Layer 5 of a small transformer language model trained on English Wikipedia (10 layers, counted from 0, width 128).
A neuron's activation on a vector x is squared ReLU(weights . x + bias), where the dot is the dot product.

Input weights of the MLP neurons that the questions are about. A number n stands for (n - 128) times 0.0045.
n122 (bias -0.171): 99, 161, 211, 149, 103, 182, 40, 122, 179, 72, 143, 135, 149, 93, 116, 133, 117, 124, 103, 135, 135, 70, 70, 83, 106, 66, 158, 159, 195, 117, 110, 217, 177, 158, 119, 140, 106, 187, 76, 99, 73, 110, 149, 188, 59, 91, 155, 140, 103, 178, 138, 82, 128, 122, 70, 96, 136, 111, 167, 115, 108, 167, 105, 107, 121, 98, 143, 170, 86, 99, 115, 123, 125, 175, 96, 120, 165, 177, 79, 142, 146, 99, 136, 110, 145, 108, 186, 94, 97, 88, 188, 183, 90, 153, 173, 91, 108, 155, 143, 105, 67, 65, 67, 73, 93, 77, 124, 122, 90, 54, 182, 99, 167, 117, 76, 188, 119, 147, 147, 113, 130, 177, 108, 64, 148, 103, 113, 134
n131 (bias -0.203): 73, 90, 185, 158, 84, 109, 75, 174, 154, 135, 107, 143, 218, 159, 126, 145, 65, 169, 144, 117, 129, 174, 152, 62, 78, 115, 150, 163, 135, 189, 112, 110, 145, 123, 143, 152, 80, 181, 136, 125, 60, 27, 93, 165, 115, 109, 144, 165, 88, 183, 85, 196, 45, 169, 93, 89, 181, 72, 85, 162, 114, 176, 199, 187, 161, 106, 140, 174, 120, 89, 90, 130, 150, 125, 105, 62, 112, 188, 187, 85, 114, 185, 93, 125, 153, 136, 141, 96, 107, 107, 129, 100, 130, 115, 133, 119, 96, 98, 136, 129, 150, 152, 158, 135, 108, 79, 101, 225, 117, 134, 105, 106, 120, 87, 134, 159, 133, 148, 137, 104, 92, 197, 178, 138, 228, 106, 147, 112
n142 (bias -0.205): 151, 160, 120, 147, 152, 162, 107, 113, 166, 187, 190, 141, 100, 131, 83, 130, 132, 157, 54, 164, 138, 94, 97, 96, 99, 119, 115, 134, 178, 162, 194, 93, 144, 167, 94, 121, 163, 204, 139, 137, 103, 165, 72, 151, 87, 77, 181, 149, 98, 177, 177, 141, 91, 133, 131, 157, 139, 159, 120, 164, 122, 135, 112, 170, 83, 100, 112, 140, 153, 145, 115, 101, 124, 124, 97, 138, 160, 138, 104, 123, 126, 120, 138, 191, 120, 142, 146, 136, 165, 111, 169, 156, 103, 156, 165, 132, 72, 128, 143, 159, 100, 82, 108, 204, 71, 91, 122, 162, 166, 157, 145, 91, 136, 148, 89, 221, 147, 145, 110, 130, 148, 151, 103, 88, 138, 108, 130, 179
n185 (bias -0.229): 149, 98, 137, 114, 201, 166, 111, 191, 101, 110, 195, 126, 167, 98, 100, 134, 129, 89, 83, 153, 128, 122, 37, 123, 112, 70, 191, 142, 54, 118, 110, 126, 139, 123, 166, 169, 102, 120, 168, 81, 160, 161, 79, 90, 141, 114, 115, 163, 50, 135, 116, 213, 95, 99, 90, 191, 135, 119, 130, 157, 103, 158, 60, 118, 100, 125, 112, 58, 174, 127, 184, 70, 122, 86, 145, 71, 134, 160, 150, 113, 116, 106, 153, 89, 85, 144, 215, 145, 213, 111, 66, 135, 103, 178, 145, 113, 103, 133, 135, 108, 205, 116, 162, 120, 128, 176, 115, 120, 108, 64, 110, 103, 114, 112, 208, 108, 152, 148, 139, 127, 149, 180, 100, 136, 92, 46, 87, 118
n194 (bias -0.094): 114, 171, 137, 141, 125, 142, 152, 87, 139, 100, 148, 157, 147, 119, 119, 162, 165, 139, 124, 121, 111, 106, 140, 117, 91, 182, 108, 128, 191, 142, 148, 94, 185, 137, 155, 140, 102, 201, 157, 85, 108, 103, 91, 146, 126, 108, 119, 131, 135, 123, 86, 81, 94, 117, 139, 162, 87, 137, 151, 184, 88, 161, 100, 148, 140, 126, 106, 148, 86, 78, 152, 93, 97, 58, 128, 96, 147, 172, 110, 159, 116, 160, 154, 140, 94, 114, 152, 83, 134, 124, 159, 165, 84, 156, 149, 172, 101, 117, 155, 122, 189, 138, 118, 71, 81, 73, 173, 138, 113, 168, 137, 152, 127, 122, 66, 138, 156, 107, 119, 134, 112, 131, 110, 156, 138, 117, 19, 116
n244 (bias -0.112): 93, 115, 123, 84, 138, 130, 121, 107, 122, 194, 133, 159, 154, 161, 101, 103, 149, 136, 185, 162, 167, 163, 123, 158, 171, 162, 77, 131, 53, 111, 121, 94, 86, 162, 103, 74, 104, 103, 98, 95, 100, 131, 130, 132, 178, 136, 117, 156, 176, 137, 107, 138, 110, 126, 128, 66, 154, 201, 126, 189, 131, 121, 110, 155, 120, 108, 142, 152, 155, 113, 110, 110, 186, 111, 119, 107, 144, 115, 128, 124, 97, 192, 144, 185, 134, 160, 102, 102, 95, 146, 108, 88, 165, 94, 145, 155, 55, 136, 85, 149, 77, 151, 140, 112, 82, 127, 199, 149, 160, 212, 120, 92, 177, 116, 118, 141, 115, 127, 180, 139, 136, 152, 138, 145, 127, 78, 165, 114
n263 (bias -0.274): 100, 129, 192, 100, 92, 82, 108, 138, 130, 147, 105, 110, 223, 152, 124, 76, 62, 122, 89, 156, 165, 94, 127, 117, 111, 104, 134, 159, 108, 86, 123, 108, 134, 58, 111, 143, 125, 124, 148, 79, 62, 65, 121, 118, 159, 111, 57, 132, 131, 203, 162, 135, 87, 139, 157, 129, 111, 153, 116, 97, 136, 142, 118, 107, 117, 113, 117, 162, 107, 103, 110, 143, 98, 179, 67, 139, 148, 160, 68, 215, 109, 181, 116, 86, 136, 152, 141, 92, 192, 171, 198, 165, 111, 115, 55, 91, 60, 153, 119, 75, 46, 126, 38, 101, 146, 114, 177, 170, 131, 132, 113, 120, 164, 177, 178, 117, 165, 205, 123, 135, 135, 102, 105, 146, 162, 143, 181, 93
n306 (bias -0.039): 118, 130, 130, 155, 120, 92, 75, 99, 155, 124, 101, 163, 171, 117, 146, 177, 127, 168, 158, 113, 136, 147, 98, 144, 127, 127, 217, 116, 113, 85, 151, 160, 128, 235, 114, 149, 132, 128, 138, 61, 103, 98, 69, 176, 177, 142, 88, 167, 118, 177, 122, 168, 131, 160, 104, 107, 106, 131, 156, 177, 136, 140, 130, 119, 160, 127, 130, 135, 94, 161, 100, 163, 128, 47, 124, 83, 212, 106, 92, 170, 142, 180, 123, 138, 122, 153, 131, 126, 98, 55, 166, 140, 150, 179, 97, 159, 151, 137, 160, 117, 127, 81, 111, 151, 84, 101, 161, 104, 123, 48, 174, 157, 140, 92, 88, 119, 112, 129, 143, 158, 143, 101, 97, 111, 106, 124, 83, 113
n312 (bias -0.164): 97, 148, 115, 128, 116, 123, 120, 137, 112, 96, 155, 135, 126, 142, 135, 166, 111, 122, 190, 180, 104, 114, 173, 104, 124, 113, 114, 123, 136, 135, 192, 105, 200, 150, 136, 96, 102, 178, 83, 75, 64, 106, 118, 129, 170, 146, 137, 170, 107, 140, 121, 111, 70, 161, 105, 159, 149, 169, 85, 138, 101, 159, 48, 142, 76, 114, 79, 169, 139, 94, 84, 79, 142, 128, 77, 157, 158, 91, 90, 126, 112, 87, 155, 141, 115, 144, 168, 49, 60, 128, 100, 143, 69, 88, 172, 181, 169, 166, 143, 85, 104, 143, 160, 138, 104, 111, 148, 160, 154, 125, 81, 163, 170, 171, 84, 153, 191, 103, 62, 106, 141, 135, 146, 106, 135, 102, 121, 105
n398 (bias -0.241): 134, 177, 107, 124, 157, 126, 106, 103, 154, 185, 132, 157, 114, 159, 98, 134, 119, 131, 104, 94, 196, 132, 29, 157, 118, 150, 142, 94, 164, 121, 189, 155, 112, 172, 142, 153, 73, 164, 173, 79, 128, 149, 137, 119, 160, 187, 49, 173, 99, 112, 107, 139, 177, 147, 94, 187, 112, 94, 121, 144, 108, 161, 166, 186, 96, 138, 165, 199, 43, 102, 110, 70, 146, 176, 129, 88, 107, 164, 83, 104, 109, 250, 177, 143, 97, 147, 150, 97, 149, 165, 127, 78, 157, 70, 129, 108, 178, 164, 95, 122, 125, 78, 161, 109, 58, 165, 172, 137, 103, 87, 131, 102, 164, 114, 93, 126, 143, 149, 144, 91, 178, 158, 165, 82, 118, 76, 161, 131
n465 (bias -0.129): 66, 204, 127, 103, 154, 105, 107, 90, 147, 133, 170, 132, 134, 138, 134, 117, 112, 202, 131, 136, 71, 140, 77, 125, 88, 121, 163, 102, 147, 109, 137, 140, 151, 178, 136, 182, 97, 158, 74, 140, 121, 115, 119, 149, 206, 112, 128, 141, 106, 177, 91, 214, 164, 109, 67, 91, 124, 144, 117, 127, 120, 129, 154, 190, 93, 112, 118, 132, 74, 109, 103, 127, 66, 64, 139, 95, 217, 137, 109, 157, 87, 133, 82, 46, 179, 73, 92, 122, 154, 118, 72, 147, 95, 87, 116, 151, 122, 133, 181, 120, 110, 114, 117, 78, 89, 121, 99, 98, 107, 106, 103, 120, 145, 137, 110, 74, 177, 154, 120, 151, 146, 146, 115, 64, 139, 112, 98, 172
n584 (bias -0.193): 136, 135, 131, 109, 131, 119, 106, 185, 144, 159, 155, 152, 140, 135, 92, 140, 167, 112, 107, 179, 114, 83, 110, 110, 142, 173, 143, 130, 135, 127, 156, 129, 104, 106, 136, 123, 149, 156, 140, 147, 47, 155, 72, 133, 116, 100, 117, 154, 86, 103, 93, 91, 94, 107, 69, 138, 128, 134, 114, 151, 119, 138, 69, 113, 141, 150, 92, 150, 148, 140, 138, 153, 161, 151, 179, 111, 151, 137, 111, 99, 144, 100, 174, 151, 151, 105, 155, 160, 89, 86, 65, 149, 111, 181, 140, 84, 143, 105, 139, 89, 126, 117, 134, 170, 142, 126, 170, 134, 147, 179, 182, 113, 111, 152, 123, 110, 139, 122, 115, 135, 154, 122, 67, 138, 116, 125, 98, 98
n618 (bias -0.138): 179, 141, 139, 109, 108, 175, 96, 131, 145, 131, 118, 129, 84, 114, 126, 166, 114, 136, 81, 118, 100, 168, 117, 76, 131, 152, 122, 147, 139, 161, 169, 166, 171, 229, 99, 120, 108, 92, 153, 115, 158, 107, 79, 221, 114, 150, 90, 162, 95, 182, 150, 134, 99, 187, 108, 91, 91, 113, 65, 109, 107, 132, 166, 133, 127, 100, 146, 126, 100, 98, 145, 101, 144, 97, 178, 70, 177, 124, 82, 77, 140, 170, 117, 108, 96, 176, 76, 88, 123, 110, 142, 89, 88, 81, 167, 104, 62, 72, 102, 121, 59, 108, 116, 159, 96, 102, 122, 174, 151, 84, 201, 140, 116, 142, 62, 131, 110, 112, 200, 92, 119, 153, 78, 54, 73, 37, 183, 125
n627 (bias -0.273): 113, 119, 113, 159, 97, 89, 131, 108, 119, 141, 106, 137, 147, 192, 155, 159, 120, 108, 136, 128, 166, 100, 99, 85, 103, 143, 138, 151, 162, 83, 204, 60, 148, 85, 78, 119, 105, 186, 126, 113, 88, 94, 73, 112, 120, 108, 117, 131, 102, 180, 134, 127, 71, 154, 65, 161, 125, 133, 135, 134, 132, 153, 66, 126, 105, 99, 67, 126, 138, 55, 176, 120, 95, 202, 106, 161, 158, 111, 89, 154, 137, 168, 104, 121, 130, 108, 132, 111, 94, 124, 141, 162, 124, 137, 144, 177, 91, 109, 119, 59, 106, 122, 61, 144, 127, 82, 100, 182, 140, 140, 132, 166, 115, 156, 120, 163, 145, 180, 92, 135, 160, 127, 109, 172, 148, 107, 110, 97
n628 (bias -0.189): 129, 138, 84, 176, 241, 126, 108, 100, 106, 84, 115, 126, 140, 173, 110, 110, 142, 144, 178, 163, 178, 88, 87, 108, 104, 103, 105, 107, 142, 117, 79, 154, 104, 154, 184, 163, 60, 171, 41, 73, 120, 114, 103, 171, 92, 136, 130, 136, 101, 135, 93, 126, 92, 201, 109, 121, 136, 130, 112, 119, 112, 169, 123, 238, 90, 92, 178, 142, 159, 91, 155, 118, 95, 121, 136, 141, 216, 104, 67, 121, 82, 111, 105, 136, 105, 114, 126, 87, 101, 124, 168, 117, 87, 114, 55, 130, 154, 155, 132, 103, 80, 182, 108, 84, 164, 129, 126, 100, 121, 34, 100, 144, 136, 91, 94, 142, 165, 159, 109, 138, 150, 187, 146, 111, 105, 126, 113, 123

Each question shows a token from some text and the vector x that enters the MLP there. A number n stands for (n - 128) times 0.062.

"ac": 126, 104, 112, 128, 130, 149, 152, 149, 115, 129, 136, 118, 108, 117, 128, 130, 139, 129, 106, 97, 113, 135, 138, 122, 127, 130, 128, 115, 127, 129, 94, 147, 100, 137, 111, 106, 137, 112, 113, 128, 134, 130, 155, 136, 125, 147, 126, 131, 114, 128, 116, 133, 119, 135, 123, 117, 102, 117, 131, 117, 111, 136, 128, 136, 124, 107, 125, 122, 130, 136, 137, 144, 107, 128, 157, 102, 129, 125, 125, 136, 150, 109, 114, 138, 138, 138, 111, 128, 126, 130, 140, 124, 122, 97, 134, 144, 135, 103, 136, 125, 128, 115, 125, 175, 142, 119, 109, 135, 121, 127, 134, 176, 76, 128, 103, 105, 90, 120, 103, 107, 134, 127, 139, 120, 120, 149, 145, 165
Which neuron lights up most? n618

"Ch": 140, 136, 129, 141, 134, 157, 130, 147, 127, 127, 115, 85, 132, 120, 135, 129, 134, 111, 140, 92, 147, 131, 132, 146, 113, 160, 116, 107, 138, 129, 132, 117, 129, 132, 131, 116, 150, 127, 130, 132, 152, 145, 130, 123, 105, 115, 109, 127, 139, 127, 130, 133, 129, 119, 120, 140, 124, 123, 137, 128, 120, 115, 136, 156, 140, 145, 123, 120, 118, 129, 123, 120, 127, 136, 125, 155, 146, 147, 129, 142, 146, 136, 140, 131, 151, 123, 110, 129, 147, 116, 132, 128, 136, 126, 117, 148, 128, 169, 149, 111, 169, 121, 119, 145, 126, 135, 97, 126, 123, 147, 145, 142, 69, 131, 120, 122, 104, 84, 109, 132, 93, 127, 103, 133, 107, 149, 124, 140
Which neuron lights up most? n194

"|": 122, 142, 137, 134, 112, 131, 107, 128, 103, 131, 103, 121, 130, 123, 100, 112, 118, 138, 145, 116, 128, 149, 135, 121, 131, 133, 161, 122, 79, 117, 124, 150, 108, 141, 142, 126, 136, 118, 113, 155, 134, 129, 118, 129, 128, 125, 110, 109, 120, 145, 128, 121, 155, 105, 162, 128, 135, 142, 140, 99, 159, 103, 142, 125, 150, 137, 112, 121, 164, 126, 113, 130, 94, 142, 126, 131, 121, 143, 140, 151, 145, 107, 112, 134, 143, 123, 106, 129, 104, 150, 132, 149, 131, 116, 120, 137, 120, 130, 133, 145, 127, 131, 113, 121, 116, 139, 116, 128, 102, 115, 121, 113, 158, 121, 139, 151, 116, 115, 103, 111, 112, 92, 146, 124, 155, 129, 125, 120
Which neuron lights up most? n263

"2 ": 108, 96, 111, 151, 141, 138, 144, 122, 114, 131, 107, 110, 113, 144, 121, 112, 114, 137, 115, 140, 140, 143, 126, 132, 145, 147, 130, 104, 102, 155, 133, 144, 111, 120, 160, 104, 129, 108, 116, 130, 143, 131, 135, 120, 129, 127, 137, 88, 134, 138, 109, 123, 122, 128, 140, 127, 133, 118, 122, 112, 187, 120, 150, 131, 134, 104, 117, 128, 142, 127, 128, 137, 106, 126, 124, 136, 136, 101, 123, 141, 146, 101, 121, 129, 147, 124, 127, 154, 120, 139, 143, 142, 148, 105, 113, 156, 155, 125, 96, 126, 130, 128, 150, 145, 133, 130, 117, 118, 99, 137, 118, 114, 120, 120, 129, 117, 137, 109, 112, 128, 107, 120, 144, 154, 146, 133, 136, 161
Which neuron lights up most? n628

"as": 133, 108, 129, 126, 119, 130, 145, 158, 138, 133, 116, 118, 135, 111, 135, 130, 124, 126, 146, 79, 85, 116, 128, 130, 125, 139, 136, 132, 124, 155, 114, 121, 148, 135, 105, 141, 125, 123, 111, 129, 125, 157, 127, 131, 154, 112, 119, 106, 136, 110, 150, 142, 132, 141, 117, 110, 115, 125, 112, 103, 141, 103, 143, 139, 146, 138, 128, 120, 138, 122, 117, 146, 104, 129, 162, 133, 130, 128, 139, 120, 143, 115, 112, 147, 129, 101, 120, 135, 130, 139, 140, 110, 149, 144, 161, 145, 153, 86, 139, 156, 136, 146, 123, 135, 141, 146, 140, 120, 131, 120, 126, 111, 116, 130, 143, 150, 125, 111, 129, 110, 123, 113, 141, 143, 174, 149, 141, 122
Which neuron lights up most? n131

"bor": 132, 112, 115, 108, 81, 112, 118, 140, 130, 106, 138, 103, 120, 117, 116, 140, 127, 131, 157, 106, 107, 137, 136, 138, 124, 132, 151, 129, 115, 139, 129, 115, 114, 119, 136, 140, 149, 112, 129, 133, 109, 125, 114, 147, 121, 174, 128, 121, 122, 131, 119, 136, 131, 107, 141, 124, 142, 131, 127, 132, 108, 104, 126, 130, 153, 113, 117, 115, 136, 120, 115, 159, 135, 142, 139, 128, 141, 125, 116, 146, 129, 115, 101, 124, 135, 153, 115, 114, 115, 144, 131, 108, 152, 99, 94, 122, 140, 114, 143, 140, 142, 136, 151, 150, 121, 123, 138, 124, 116, 141, 128, 136, 86, 91, 138, 116, 127, 98, 129, 122, 114, 119, 149, 91, 138, 135, 116, 151
Which two neurons fire most, strongest first? n131, n306

"3 ": 111, 98, 111, 146, 137, 136, 154, 126, 119, 133, 105, 115, 116, 143, 116, 115, 118, 142, 118, 139, 143, 150, 123, 135, 148, 150, 136, 106, 100, 157, 135, 133, 114, 117, 160, 102, 128, 115, 116, 121, 137, 127, 128, 127, 124, 133, 141, 89, 132, 130, 107, 117, 121, 124, 133, 129, 128, 113, 123, 115, 170, 117, 152, 135, 133, 106, 109, 135, 147, 127, 132, 140, 108, 131, 120, 136, 140, 102, 128, 144, 142, 91, 126, 121, 144, 129, 129, 156, 119, 144, 144, 155, 138, 100, 109, 155, 156, 119, 104, 126, 130, 130, 147, 154, 136, 133, 116, 115, 102, 140, 116, 115, 118, 126, 137, 124, 141, 104, 107, 129, 107, 120, 140, 147, 147, 127, 135, 160
Which neuron lights up most? n628

"ah": 148, 120, 123, 119, 122, 140, 129, 117, 140, 124, 109, 99, 144, 131, 110, 140, 126, 106, 131, 128, 154, 124, 141, 142, 120, 117, 113, 118, 149, 131, 119, 91, 114, 115, 127, 143, 146, 113, 112, 120, 124, 129, 134, 129, 140, 138, 107, 121, 128, 133, 138, 129, 107, 114, 141, 133, 109, 124, 128, 94, 125, 149, 148, 119, 142, 135, 120, 130, 119, 146, 118, 140, 120, 139, 112, 115, 127, 125, 133, 132, 113, 130, 122, 119, 158, 129, 115, 154, 117, 129, 123, 127, 133, 141, 101, 127, 135, 116, 157, 155, 147, 161, 110, 147, 137, 140, 88, 123, 138, 131, 135, 143, 61, 111, 145, 146, 121, 137, 75, 141, 121, 120, 131, 124, 153, 132, 119, 149
The three highest activations, in order: n263, n131, n627

"for ": 99, 145, 140, 141, 118, 126, 125, 133, 123, 138, 131, 99, 129, 102, 121, 129, 149, 124, 127, 97, 117, 105, 145, 127, 131, 131, 138, 110, 129, 116, 134, 125, 127, 148, 140, 114, 134, 124, 130, 131, 116, 129, 140, 131, 132, 125, 128, 130, 129, 130, 117, 123, 117, 125, 141, 121, 129, 124, 134, 128, 212, 133, 122, 124, 110, 117, 130, 137, 125, 139, 113, 127, 118, 117, 117, 162, 127, 126, 113, 123, 180, 90, 135, 140, 138, 126, 120, 140, 111, 151, 150, 131, 112, 119, 124, 122, 147, 127, 136, 154, 144, 138, 125, 151, 137, 121, 100, 93, 110, 127, 139, 120, 134, 119, 149, 146, 118, 125, 102, 125, 135, 126, 128, 126, 108, 148, 123, 174
Which two neurons fire most, strongest first? n142, n122

"un": 104, 127, 107, 109, 101, 140, 121, 119, 122, 118, 124, 101, 138, 140, 146, 143, 152, 100, 117, 113, 128, 163, 124, 132, 139, 123, 128, 120, 132, 92, 120, 106, 121, 125, 105, 128, 145, 125, 121, 130, 154, 144, 167, 138, 140, 128, 116, 108, 164, 120, 126, 133, 107, 139, 140, 124, 132, 122, 107, 107, 126, 124, 124, 140, 131, 118, 139, 111, 122, 133, 139, 142, 103, 140, 128, 153, 147, 110, 108, 134, 125, 108, 122, 133, 155, 147, 121, 132, 132, 119, 158, 125, 125, 136, 136, 127, 133, 125, 171, 148, 143, 120, 144, 126, 96, 125, 134, 147, 108, 143, 131, 164, 91, 146, 135, 114, 145, 117, 128, 135, 126, 111, 144, 115, 133, 136, 127, 164
Which neuron lights up most? n465

"Fir": 116, 122, 119, 101, 123, 146, 163, 118, 136, 123, 121, 104, 130, 128, 140, 122, 137, 135, 150, 92, 149, 114, 142, 148, 120, 135, 141, 99, 128, 146, 114, 133, 115, 156, 153, 125, 127, 121, 120, 141, 116, 145, 137, 126, 149, 109, 135, 101, 145, 138, 118, 128, 146, 119, 170, 137, 124, 140, 109, 129, 158, 114, 138, 146, 142, 100, 109, 117, 107, 159, 114, 122, 105, 139, 118, 109, 154, 125, 134, 122, 110, 129, 114, 111, 139, 110, 105, 137, 122, 151, 162, 142, 140, 108, 111, 154, 150, 123, 120, 115, 118, 129, 140, 112, 125, 135, 101, 125, 108, 107, 137, 141, 114, 125, 106, 131, 139, 114, 116, 119, 117, 126, 133, 146, 104, 143, 117, 126
Which neuron lights up most? n465

"ad": 145, 109, 113, 128, 126, 134, 138, 147, 109, 115, 112, 115, 118, 103, 105, 142, 121, 119, 157, 118, 119, 142, 106, 120, 150, 122, 139, 122, 119, 122, 109, 126, 123, 127, 124, 147, 155, 136, 123, 125, 130, 124, 120, 104, 123, 150, 136, 122, 140, 95, 120, 149, 121, 121, 116, 118, 137, 149, 128, 120, 139, 122, 125, 107, 153, 146, 118, 135, 115, 147, 143, 129, 117, 128, 147, 117, 138, 139, 143, 123, 129, 110, 130, 134, 112, 128, 111, 172, 140, 109, 134, 101, 120, 133, 136, 140, 154, 97, 139, 137, 154, 156, 132, 144, 130, 139, 118, 126, 125, 141, 133, 137, 63, 103, 137, 123, 121, 123, 93, 127, 85, 133, 135, 120, 109, 123, 152, 143
Which neuron lights up most? n185

": ": 146, 110, 140, 152, 115, 128, 152, 131, 116, 128, 105, 143, 122, 99, 117, 148, 147, 103, 138, 103, 133, 119, 103, 128, 128, 136, 125, 120, 110, 140, 152, 130, 130, 121, 107, 102, 129, 132, 124, 152, 145, 130, 140, 96, 114, 132, 130, 138, 103, 117, 127, 150, 150, 127, 137, 124, 113, 158, 139, 111, 156, 148, 132, 135, 132, 116, 147, 141, 154, 154, 122, 124, 135, 108, 121, 112, 162, 132, 130, 131, 136, 132, 154, 138, 147, 140, 96, 130, 115, 117, 132, 117, 121, 145, 131, 129, 105, 122, 119, 157, 132, 127, 130, 119, 137, 118, 107, 113, 144, 130, 100, 94, 125, 99, 151, 146, 118, 109, 143, 122, 143, 132, 117, 150, 130, 135, 108, 168
The three highest activations, in order: n244, n142, n185

"Scot": 114, 140, 107, 128, 129, 156, 150, 123, 135, 123, 111, 94, 140, 100, 129, 149, 141, 131, 143, 133, 127, 133, 143, 149, 120, 115, 129, 108, 101, 120, 120, 135, 140, 144, 129, 126, 119, 125, 111, 120, 134, 155, 125, 134, 127, 128, 128, 97, 134, 132, 115, 142, 137, 141, 138, 123, 130, 148, 126, 98, 122, 105, 125, 117, 149, 97, 129, 109, 130, 149, 128, 127, 133, 135, 116, 124, 125, 108, 167, 158, 119, 149, 107, 129, 159, 128, 124, 134, 119, 137, 142, 134, 161, 115, 120, 166, 110, 144, 133, 138, 135, 138, 98, 120, 145, 142, 120, 94, 124, 126, 147, 167, 124, 125, 127, 100, 142, 113, 134, 130, 142, 127, 118, 128, 111, 115, 99, 168
Which neuron lights up most? n465

"D": 125, 124, 126, 173, 117, 156, 133, 129, 118, 136, 132, 88, 111, 104, 124, 125, 162, 122, 124, 114, 130, 139, 112, 131, 136, 130, 128, 114, 142, 131, 133, 125, 131, 141, 139, 129, 141, 105, 120, 130, 127, 116, 151, 135, 122, 112, 119, 116, 104, 123, 98, 111, 121, 120, 121, 108, 141, 114, 125, 121, 126, 120, 157, 138, 120, 90, 119, 117, 142, 119, 121, 136, 104, 119, 150, 142, 133, 116, 127, 141, 141, 167, 120, 127, 129, 119, 134, 136, 120, 130, 119, 142, 129, 130, 128, 135, 134, 128, 133, 131, 143, 138, 105, 116, 124, 144, 92, 107, 78, 120, 121, 164, 72, 134, 130, 131, 106, 100, 116, 130, 102, 119, 122, 133, 144, 126, 128, 151
The three highest activations, in order: n465, n628, n194

"of ": 112, 132, 152, 140, 119, 122, 127, 146, 114, 139, 110, 115, 119, 94, 129, 122, 154, 113, 130, 97, 134, 134, 153, 115, 130, 117, 122, 103, 139, 131, 154, 115, 144, 109, 135, 105, 110, 131, 152, 152, 137, 128, 125, 127, 130, 120, 128, 135, 134, 116, 132, 136, 125, 121, 131, 140, 136, 137, 123, 130, 173, 137, 148, 110, 136, 123, 119, 142, 130, 143, 114, 135, 122, 104, 105, 153, 132, 123, 139, 131, 179, 124, 132, 138, 111, 123, 105, 149, 144, 143, 127, 129, 115, 121, 122, 123, 148, 104, 160, 154, 149, 157, 132, 163, 129, 133, 122, 111, 108, 143, 117, 134, 136, 130, 141, 148, 149, 106, 111, 133, 123, 117, 134, 114, 123, 140, 133, 178
Which neuron lights up most? n142

"that ": 130, 143, 119, 124, 116, 142, 130, 143, 120, 114, 143, 114, 128, 108, 108, 116, 150, 111, 131, 98, 137, 117, 149, 127, 124, 133, 148, 120, 139, 147, 120, 126, 124, 124, 122, 120, 143, 124, 111, 124, 148, 131, 122, 115, 101, 135, 122, 118, 125, 158, 143, 129, 128, 105, 118, 126, 108, 109, 123, 111, 206, 124, 142, 113, 115, 107, 121, 129, 125, 146, 142, 131, 129, 137, 111, 142, 123, 149, 97, 117, 189, 112, 121, 138, 136, 139, 100, 116, 117, 115, 150, 137, 124, 134, 134, 126, 151, 109, 165, 148, 122, 133, 131, 127, 127, 128, 142, 127, 110, 142, 116, 135, 144, 129, 122, 131, 120, 93, 112, 128, 123, 114, 136, 126, 120, 140, 125, 146
Which neuron lights up most? n122

"\n": 111, 128, 135, 114, 114, 140, 133, 139, 147, 131, 143, 138, 101, 120, 136, 118, 108, 129, 141, 79, 145, 157, 125, 130, 151, 143, 143, 117, 120, 136, 153, 141, 118, 113, 139, 118, 119, 144, 149, 156, 127, 139, 134, 119, 130, 125, 114, 112, 120, 104, 115, 110, 137, 91, 118, 124, 137, 124, 109, 118, 121, 96, 129, 146, 136, 149, 121, 134, 138, 143, 113, 133, 110, 126, 149, 104, 124, 134, 114, 130, 161, 139, 108, 122, 109, 137, 117, 111, 103, 138, 140, 125, 142, 130, 104, 147, 125, 144, 130, 154, 149, 105, 159, 136, 124, 131, 137, 128, 124, 132, 132, 126, 142, 141, 164, 101, 152, 96, 123, 120, 163, 97, 128, 138, 125, 139, 120, 144
Which neuron lights up most? n398

", ": 137, 121, 121, 134, 132, 155, 121, 124, 129, 129, 123, 108, 135, 97, 106, 124, 136, 137, 140, 113, 134, 127, 125, 140, 132, 136, 118, 139, 143, 151, 138, 103, 109, 108, 126, 112, 152, 134, 139, 129, 134, 136, 104, 125, 108, 109, 147, 115, 102, 135, 133, 114, 120, 127, 123, 119, 127, 103, 121, 130, 227, 110, 113, 135, 147, 130, 140, 118, 130, 154, 126, 122, 116, 123, 131, 139, 126, 136, 117, 139, 147, 134, 139, 158, 140, 130, 126, 136, 99, 104, 127, 126, 121, 135, 122, 128, 152, 113, 158, 140, 144, 122, 145, 122, 142, 137, 127, 125, 120, 154, 106, 124, 116, 129, 131, 132, 124, 120, 108, 122, 127, 117, 140, 126, 128, 135, 138, 172
Which neuron lights up most? n142

"– ": 109, 87, 130, 134, 144, 138, 147, 126, 133, 136, 112, 119, 153, 101, 130, 141, 137, 113, 124, 124, 136, 123, 147, 118, 149, 119, 135, 111, 137, 122, 123, 141, 130, 120, 130, 131, 149, 127, 121, 143, 124, 145, 127, 138, 127, 135, 132, 132, 117, 115, 125, 126, 130, 108, 133, 128, 130, 118, 150, 112, 212, 131, 155, 132, 133, 107, 133, 129, 140, 109, 126, 126, 109, 156, 140, 127, 138, 115, 108, 136, 163, 113, 126, 145, 136, 106, 114, 154, 82, 131, 141, 135, 118, 127, 134, 113, 120, 134, 125, 175, 134, 104, 119, 149, 142, 144, 117, 126, 112, 111, 137, 125, 126, 127, 133, 125, 141, 123, 114, 124, 124, 121, 120, 148, 116, 136, 119, 158
The most active neuron and its activation: n122, at about 0.42

"y": 131, 103, 130, 141, 135, 152, 118, 138, 126, 132, 119, 95, 129, 122, 96, 135, 142, 129, 125, 120, 149, 125, 132, 115, 102, 121, 105, 120, 148, 141, 124, 125, 97, 120, 157, 135, 141, 141, 147, 140, 162, 148, 139, 111, 138, 142, 122, 101, 144, 117, 134, 121, 112, 130, 122, 133, 106, 100, 137, 104, 115, 107, 126, 160, 140, 113, 148, 99, 147, 131, 125, 146, 117, 130, 144, 136, 127, 140, 119, 142, 131, 122, 118, 140, 146, 108, 116, 132, 124, 127, 142, 144, 129, 117, 119, 119, 123, 133, 157, 148, 154, 128, 122, 161, 128, 137, 101, 146, 146, 146, 134, 139, 67, 137, 112, 124, 135, 135, 110, 120, 130, 138, 138, 128, 146, 148, 122, 154
Which neuron lights up most? n142

"Pri": 110, 134, 142, 119, 122, 172, 128, 153, 142, 116, 123, 101, 137, 116, 132, 128, 134, 121, 128, 88, 135, 129, 119, 148, 139, 139, 124, 79, 135, 122, 95, 151, 135, 110, 152, 105, 110, 128, 101, 131, 122, 148, 133, 133, 137, 153, 127, 138, 116, 126, 133, 119, 124, 138, 142, 127, 123, 149, 110, 130, 116, 96, 135, 130, 130, 139, 101, 127, 120, 127, 111, 143, 113, 129, 141, 116, 133, 135, 127, 130, 146, 148, 134, 130, 135, 122, 116, 149, 131, 152, 162, 135, 151, 119, 117, 125, 154, 128, 122, 114, 121, 102, 133, 115, 105, 115, 105, 121, 113, 110, 146, 146, 113, 128, 131, 127, 131, 84, 84, 122, 137, 120, 140, 127, 105, 128, 125, 144
The three highest activations, in order: n398, n122, n306